Layer 3 of a small transformer language model trained on English Wikipedia (11 layers, counted from 0, width 128). Numbers have three digits each and are written without spaces.
In attention head 2, each number of a token's query is one row of weights dot the token's vector x. The head spreads its attention over the tokens so far by the softmax of query dot key.

Query weights of the head. A number n stands for (n - 500) times 0.0014.
q0: 501306533501455461388465419570532524353531526418481483372386459497430484522641650641456564476595572494528415521375478496476587581633382591432421591478575446317493669392523402594434577375325536410499422636597566535417467553492532562401499522557445493485683524516455565549392595491421559553442564415505593535509534335432301488478563593714774645474562396431564501587325532346583399485434
q1: 557426341499392433615474431457280450480424296407473442500443647493469640488320411322453544359340335564617584492683643551537505520489448757470494505502526574430626499501393462579624310429495435449475411729544434614673314463586531568610558495554259415507531524484421406543488476637469411473381404617365540607487627389618445716531554356377238515463488410562507551469618513354519373532381
q2: 509668239523474665379629454543360382420396527515496425542355497509402382490312553313427511446623549520597417536490521535509523768567506427543474260584423490492364528479499398492213525626603656601452437473525456440556555406657613481766393486474399601640378488409575620482548578374651421408474530354424690206443591385395622525527565403364467664497656598360777542452662445378527493554630
q3: 562507413690620420497528665385537574596417632463430566478536212520447463430458546348542373612459434608601464470474522461503653485717559387415404574638425355586481534536463649518424546551581461522599521350519711345598550513538381650309470579550516365680640583415371360541432423455463512432661450468506578523530675434562489407494438413490441425367552514650317468483463494281449763340483
q4: 382597552399682493633258489501413456512678560448569549543691660378616403509347513602566588357432462432605513503428398461548405430574569764471273462326495655633802668534560480578328798481560725321647457658665537499464261670459524525469279764576403448549728440491421242211464426472350359549558383525380531548547526619473313453166311578635586610551446532291404533630446622648496566423491
q5: 409485427570480531654613564618766582434451419286538583482601545458606367702493598432559556410443517425530393710331377336374389521468342410427668389425508611611593624517564328438531383532357501671491508273620633430469510495381494587335551620503542670459459436495661437688630527437710414470608623387325450567400466498553461504228440480593614509545633341539446412485563396354516569541526
q6: 459571672198434259348660610603344513564644362293422601332567364619715243450346547567450611427337511518605570549592853425442527330488464420321555561412345521412433451496450695424456536561469381467665754330580326323494332542447559566709696530504311620426440561576644540463487742585694425610361610552511275512583523532549498550579524489430513527580386545488453487493419608564282687513481
q7: 418345800491331585578766535653478731539281623396361449592571670439481547492319354365532439566555615616367482352469756447448456537602308431547444581476540533784430832596529323307365529496685595576424441445628508345495438339421463519627308584337512488606451664501687659519490559668376676362589544437646592453527605501350435514740422429477433367333424635516458350608344579525339443541436
q8: 521654633754652290531448364494525571463527547580585592482606483430501457625665513420635514403473627611474211496290110477293588257451505542312375534177507268414577640446406758539615466582238405277544554237710578507364293526285350551501358521629773431509243766579505423732483443707608649725536686481647769529541357489743367384419676616410614748460435358472414504534492538391349645409310
q9: 380616412462416617487143581344468614364513360526566715468445394593518479595539529572453472318570618639401407558373362458640420410468378434578486534564522446381248368487634536561414651248427314417521679338681399544395304556391579561492370455640365442373692394630451355313374383825463432545478466529643477621607583728612403671350469692627596510656472393455481510438511392542762395397465
q10: 361245441324654508495471546609408525746706690479536492327503515672309547490342713612537402480518394559544531644331300443479457352600399444491193614462417310549402567323442426307432421484408549426410299581360518479618550461583539496449404591519668529544133432637598520426715585568582332562457511555532278549423597244479564470512596477721544575489514721480474563571511565545545548551522
q11: 619449398441635559333617621472540352254451631485627640486387506577759467608348467565351551546494451248600623799415281631514506539493652517498478562681352441374738432183332520660653594664197559457537463363614521565638649301504303304566392489470541722300470468601417360632526353442297546449409514672427289291384332604512460458474643366508630532598445475474618429558622419551258675562401
q12: 367305639622500493462624410725469576506644623514541666406472530525596455498545480550452489369398326521427503454525401396521411431496491526558632449486559635495304424730346577385525414746377464683651379525654422483617551418299535456349443585393475330519593599529693402487488704440498619607246448649508460492485173347409645472504436631467375504498438410401434493570415556385410628530425
q13: 495428260717565583484627610424401551350645524467559606589434549308602444381339230470549461520380564546473484513708635423475712499489199604509431549549627358549455560279644595443412513567578619603567639447220556453668588513962511291568221515284354348465486664562483533468281515543489464425484517360438277542280543707497499491430630573402751683390584447222525422467401490312510544507653
q14: 515390675404597535345402554599469448692721669667463643461492491407252514438471488588244524506466749664384395572527587578414476383280448280418442589207413352751763592594554563271539363491685428282510528443450282724375390549758432355508532375456583438613546539576480562585333354450414369464467453794446404310557414379180511453442604596520613578546593440574611544437423713546530574584516
q15: 404568535299449682559629386514754650726551455458373459497496429300414384576568521685499657425328601469410531506625370424443423634439396528455419536275399585345227526502387660359506399556510599400483453550354289507649824628430374576577418453445524478585621449615459600831553560347566321598667597627698421606582754560298376567824362521410538361490589392408344618564426325592439425626603
q16: 675598240213461612806426551617388508415476420492445395673645663545417532453257328564544808295301380566574682582747725563567468738510506444513734187721638550448609271310405441332577371725557401567443387388260379718667589338678504369354458466602408614474440571479448386389656512670346330621256376730392458413583529519711633496392492374439286466635469710448454555622552428814469468630568
q17: 535451815722599514533469335358632484576516506675448587590581560537479678501591616248467583523537513247769476478344384364646363487695509597436329647514635433568328558316606541388537566612482418427614417475626435522529360465338408590405593406791580514626452537460410555579509514576635417475532538449696568626563449449435318409594651411635577418638432519378382579538394613693396429549455
q18: 611395515489497471473542495517447205531398315379474402483564591543541334306497460506642557430559563537607578448455552529591334572519435532548583308589508472411552671461380449408505436536387590457423422307462258357641393503539571521567425560571486500479434569577606330547740533551576421605606368685412519405472514457689512366537554436655501418534570660543489354474437288445433543575521
q19: 572570639535290515545638543416391544528496584517511489533313373312502639541492572404195557451465633665352607339599451479567495516569488702487515515669513532359499657538461509522567545408587547606536413496575482356332337625445304576698457516414526436559432612509569394455512441497426598556552599504295495448472588598229621401524407678479329394411331559403338476587772556423579660312515
q20: 397339399432481750289450577560582601589487545694480552514339526364400514675262366598501456474504555792478429518412466384503547380390560142619475499335374577544600544415343347502625550594523320601269604730411396530624498242705283625495406547368663365633496556767529614398567346500481419498511390581484471523521469458626559559223596396431425544411335659391473389484534535475561442517532
q21: 451532568205464534511472515481396450259668350320558620632762360379759506613498586515529734299457797420554534558637351591420426466413547509248556534415546559605393279405491496376394419534471310543566593684315442584456570616494416514430394526591382450399530494483417641642356636529396315540501542694311487503786326646694671309456581497718551507468454706475420533415478495523606665521629
q22: 565615511521296239576603424542519544581484442695461548417453619734572573401564383395494381587384432611521616575405534461359488411378743333463538645738574729262441670637573701657513606404526385547679538564469560601341584422573617498606534479507432611555879612270672492454402661458547566659625405434380495562542506488460298626707559478393465397542355430335593559432399525418353613487439
q23: 566438448600548626537627533431460643536187494459413491409725439515507680553488573498587310494459539597407445375677652575582494290633479333368618569563457491599662576518541345369603228357409534704521406709448210587410600630613529584421508351599607548450569445425541426478486649452305587546461558537531592389542588485462459396305476415476686723568411447572314503288304620345516338578559
q24: 598636424618368504455365552595527498602424501388670609382391480559580418416695469506448630424528510421511505507516267598388511478642366374407479688499479590513491539437320453575327452503657563424487611428587594517431549343375529399459451653385557402571397546317595349577366363550560341590544601517510508393491302556367366310622733481550411555540399581574400343510527502662353588491562
q25: 481410559601458564599587379764454587467518358683602531289627674618590654369417285509501378564795616600460719637235418560283395288666415638549680412489707265430338373795633461602639340658359559542399386534538406467374361508337255440609587473711448520536687347379502594561446450513464215290573569350544626592581398401818642285385508499211653590438707601612495380753812681317361269460447
q26: 643533326727543681340397743502552374434441471524389565646548619565636425417302518538495489501548347522373438578673642425567436796582328602479494343500457450437471633502518469388252446513648624454480358433394648434615397484426621382498645459712385496508430617610345634498497522516601368588605557850378473510501617532385425612656253525347601527433511560476590365544452495602527632365267
q27: 523467391464542425322202596543533447592389569595376458546595444379357243542358641405306461566118326483338383464596606524399556756551341422556505549818323501519683472611465491563525393552582608458476555503536523666366452519470559620359751678390515578392621667431525410584393266577552456392515474585529627520451588584474647599790540400442671416422365325565446729476322663516560577625408
q28: 538652480442453393454539566434484680544451383534556506539415676474586490387598281406386400598621486643209259561617772572551515529674291482272640618453527556926539583579608583560477184502749767418523521318482639621476656643699470297490499353501444483525589549478569644654368694619508669355412547524535555366730448552487360450600767601402462433566419543424257633468534638478566355500457
q29: 516637377495505425219456416322561728598448556640473532542716508454431618790488482586409494558472560589472571325512474669491413392195495690557662551626201512334346428659447510529585341525690576489435407275349445531635577567544348657417344651606639249418349460439145375739583637348487353417327249489448402257457541543522417412554456449441599531340476487519588542536650572765386592537617
q30: 317397543424463508622553276726460612404526388587360446384372543649627503539325471498599558486563580635602461307764644581491296630450526547478539451341523456543291449444422579515535527601540513710322509537610609558542312468411521537550463300720562359489366437605469388765517483419513643636590306546254549444371492605708384639564654524548528749583632588536496616484644363558597666311507
q31: 607534488411492553497704454680550477554612537365617537453470356426409463497560350569591337490558301524678625464438513508638458295431406514491424383271242695515512601365418315509404561466379704653590558514508334537445373604521648623641416585483670503390485573783515320426622734407402341615236493563577471776448555698626577353648507584628540746640501372449224512297465344624455418563516

Each question shows a short text with each token's key, already scaled and adjusted for position as the last token sees it. A number n stands for (n - 500) times 0.0056.

Then comes the last token's vector x. A number n stands for (n - 500) times 0.0093.

0 "V": 440508454560476421510515490481493561520513485510389396582492479513473421173410522514528433538552
1 "iss": 552565431556429400543535468469465546507471521557387436604517494476476450145428555510562427556577
2 "el": 619544444613449417490549494472496556529522499494501437510492456502495476131446525479520410550533
3 " K": 578627388565449379502542489502444543517527506510594552548486459526538477180428531489537440559539
4 "ob": 462586423564431368513537503456431579558537497563606551504518506457546474144466530482517390528524
5 "e": 385546431557467393499586490501426545495480509538509551473531503480557486122439534471549428528587
6 " 0": 427469454514451409516589463571464533534487538548416646423522462462499429142495553556516411514523
7 "-": 552426488503493405542570491523475529523527492552392568418544466474529445135482571539507437507580
8 "2": 607378526520469452558606487578446543533525509556475558435528461462519509163460587523512437476536
x: 602426563555517534586531072364605702473530621398346621443530470377419568363422579481658450389444720499497369437493488499684570389509610562351516501438421467568498592367330416653697497493553572646634307548482591458343461353464651396446665634603672490505332425513474466465454528629557556491586483462450555489454694583368526558596510591327447468565426503524320611680520548525336547273451
Which token does the last token look at most, and with what share of its attention? 5 "e", with about 40%

0 "ations": 424462490558439371534580493538519596498511496505381416579529521493494451136383555539547474566554
1 " of": 570527453593439392546579467510526559453472446497383438600543413517503473127392566510519435544545
2 " people": 630547394607419335496567487440497584509476456473476430554498514466490440132434554567542477523546
3 " a": 559569384580482384541558501482498538512524452545580493537526413498531425117431578499522521532533
4 "w": 445553386575485347528561465504510567497537460565585581473538449475530479104467573482490406589522
5 "a": 406540448548495378515588510486490520493530478535500542444560461476523502153444551498561450539508
6 "it": 436510427513560428518564505502494557487526485528404551454576469474505489174429603503532439546519
7 "ing": 521476431528503445549539518531489612470512455505369563432567436465509495158425585520548455539521
8 " ad": 608418404585405453504578498526493532483488574471471470415544416448532471115490605477538455467516
x: 465373469469537461532585283481579551433479624308327600386606481390312593479449486652543481474518569476541459531553416588586514396454549476440587496569357462551483492382463540445593360407389616589632398360383453589383479395445525368582705631463785418523499296408398618484274453668696655516576489521462575545401634601480662654535562580508558496539350618390617604674565498481421469324368
Which token does the last token look at most? 8 " ad"

0 " when": 413469521565428385558513474480481520536497458532377401589483510485521449137423552516502416519510
1 " the": 532534424625490344547584450487505562513491492547406428623534406514504461092442547495543462504537
2 " B": 614608408570436363506575492468456577536515521532517458576457460519514485111416539497538418521461
3 "eat": 570581428524465379537579517480488571535493541484595490540468476479552487139411560517539412532593
4 "les": 463572377526457352508578490526497604499520553480608500501555481489484494198384521535537467593542
5 " sign": 365543388575440365528624477521537538528463463459524584484458437426514517112455604497537453563551
6 "ed": 400508431553451438556576522542459520522457459503406602471503404503510501145431565533502440583590
7 " their": 492415415545510346561569467500517555520498473508386576405599412445511464049411546509551481519580
8 " record": 605403449568473375525626507483491550502504470518436520397546433417481503100434595537520478545527
x: 558306457539447492475506307478555588363536669501201739357541445471441576305441613579633452372483648447440449521535462600664618392541457604330457454585411499501584530467492470591617496341450463537606413405499617440389477377527582324488554673468694386635444292449451473567357528723630457569604573504477605504449706470534554647527504671475657470558457509467439532797455409474401436277486
Which token does the last token look at most, and with what share of its attention? 8 " record", with about 90%

0 "it": 442488491581500452527550489516470548508500505518386432575540443522497473186416586498530420574535
1 "or": 581517425615467422518542476476493550522540513517384425554513465543519481168418586491526413562518
2 " at": 648571427534393417574570470499447558540511431502491464618535421536534502118466597489522476563537
3 " F": 557607407526440377528592497497435563522532502517633533532468462499549428125436544496551438566479
4 "ar": 434527406583446352527563491495463540565480539517586538480501472461586498183466543504558380525548
5 "r": 395536413552490421467555506469451516507521516571486567444526546503515463101447520489552428533532
6 "ar": 438505433521484387491551486508469547541505528527401562439539490464539507133457562471566388546512
7 ",": 514468374485474438519576496505484568516501463570372573416542442445519491136425537497507455511531
8 " St": 614393474554444397516603521429458603519508508523467507354543440501533500143468567520511429540514
x: 567324553452481528403475192351667557411536657410356642345577542432509500359489532590541532476480693462479364510524558569663671390517469500422416296532418540491503541405438418528626539567513478612666306376494463638366484363513562323499571760511639486479421359483341562516282472632686461541656526564482600483478677511469631583571538688448525550637529402351477591687560506464435465279337
Which token does the last token look at most? 8 " St"

0 " 196": 434499457550456394490579471570428518522518486561392396560502496490526422147436583488536468533508
1 "5": 568508475562491425482563465562458525521512482563393414562530478482552445153428575475522459551532
2 " (": 615576423533468355505557480493490548553531459521528464582566445512526472097436564559504483538524
3 "aged": 582591369594380420510526478511524543543446519484603496552494439470516492146419559499514441548541
4 " 3": 442596432552459409515595474552447585557546521518599578455516469499548464153491586532527424530521
5 "3)": 369568416538428394508581488505441564570518506530521547469568490455519500105419562506505490512517
6 " |": 413554407493460392549552464541496565539501487548361605401551454480547505081401576535493504475513
7 " c": 543391414547474370493597514489472528544460513554385542403526426461508475151458540534537488515548
8 "m": 610404471577486424472567499495515534487487453551478553407584440419479486107434539560569418533557
x: 553453560430494425388539299354679545435437584392383746264508424462493509260513515541776548478565529456406420490459419589623594363479567454347365485492492536642508625449425512655610507438457415499660351306544520511284458468568571453575595662524627584658456232491358586501439433713687584474595668629600609459435647468381500504528469590337552437537432494502492611625603483423454604311444
Which token does the last token look at most? 7 " c"

0 "est": 467478455560495422502619475461501530484507486498393440564527474482453455199466569538541460488522
1 "ed": 563517448556464446532585482504504554507495466518384399557508446471479479180413587530526453548536
2 " he": 617607459563452348506556480469437554497499488528483430558492445461507473175390541511531498519510
3 " cont": 576580387557414395559617468486478526503506462520620565587489444484498429114421535533542458483519
4 "act": 473585411564519418469633528522516528486514504504576502553520449505479469186473558514509463514495
5 " William": 363531368536474378537558492515458535491488510492544569472520494456567479096429535494530436548527
6 " Sh": 402442398541434375530551523488456562483516515511416618448509463474517440170441557485550427573518
7 "aw": 524470464574444440532534514506469576570561508555387601454563500451568494185402579448535400578495
8 "n": 622439480495464455543529483472461539461504494508452538409540481421540479136446559426579409571499
x: 599393559514474349500603332472614621468554574411308808485592548426434491555593522462576501544363640439473306382508446525645527328529496603367388447504317545516422560437505658542603468458489514572722450407566456422344523484488420353519642594451622378536550345549254541381343458678601575518524532477530674449354621556540579578510546643285459429644557470490458522853541523489378498451365
Which token does the last token look at most? 6 " Sh"

0 " |": 482422456556449377537553432536506581522486484537327410610555475533496490056383575523492504495506
1 " ": 568544399547479373502577452547456563529504526500433427571503454467515475165468523540535479516554
2 " |": 665542395525453369522537464539518563522494461554549398530521479519502470102412584524479511483500
3 " ": 534582375546484377501577460544456559531500525502591512495512453454521477175470525538536479512553
4 " |": 386610397516456367522537472538518562523494463552629495462525470503506473101413585523478509484499
5 "\n": 412607400493423369505550458560487539552492462508456585443563421468508490074441557489510473522491
6 "|": 425495399473500378550620475540510555514452461538406595437556418486532499076448573525471474521546
7 " 7": 546421482529482369535606468572472577550510501535400576410535436462535467189486597537526452562550
8 " |": 629423485494497362558593474508512567543482484568491567380576427467531514098398580544502483561549
x: 662320708546469483458566152365639602348417694400377712406507482476435566242533561511597551435456545592485353480477465542643628342541495610437464439455456589436488604425420470566574523512529525685601346467541381471309495435449520478496635636519691417540366366492374537392480499695609566452580455520495509452372692577550645590565448745339632498537534457480503545639565451496375478222464
Which token does the last token look at most? 6 "|"

0 "ic": 431470458591435408520568492512550561473505530518396414557514503511439465149427561505549475524546
1 " for": 585526465574403399552575457500479550500502425490362400594505462524504464074391575517524447560511
2 " New": 649593367555438402561575485489515604471499540485482441540463511480543465115400556469554421514523
3 " York": 601579377550449361550558506468425531538525520530601493497483519492568478153391534448563443550486
4 "er": 429587418519469391543544509432434588496554497494611519471512513470516504164417531518544445492512
5 " m": 379525404589467393492566500474484520515498460510525609458499425456485497136411554548594484485540
6 "ag": 418516436588469388419534511517499554510544483526403594443505413504528486178419556529508441539544
7 "az": 530477460513474410502570494508460549476514512490372563426551447476507468181493548515551443559548
8 "in": 608471465463522421499561513535456534461502496512473556430587508483515473109474575498567439524530
x: 463393561463499340454552356372595607500569690428355609445616501485431591344521487333618456520435583463411313468505423609768495420529499504402576470544281357590518515517470583644567578457502407685584360486454529528347555481475485422452700702442735362570513257518435585509420521623607581491609516494497562527345664713460570578561538676275483421640465436441374712538432597505362401344429
Which token does the last token look at most, and with what share of its attention? 5 " m", with about 50%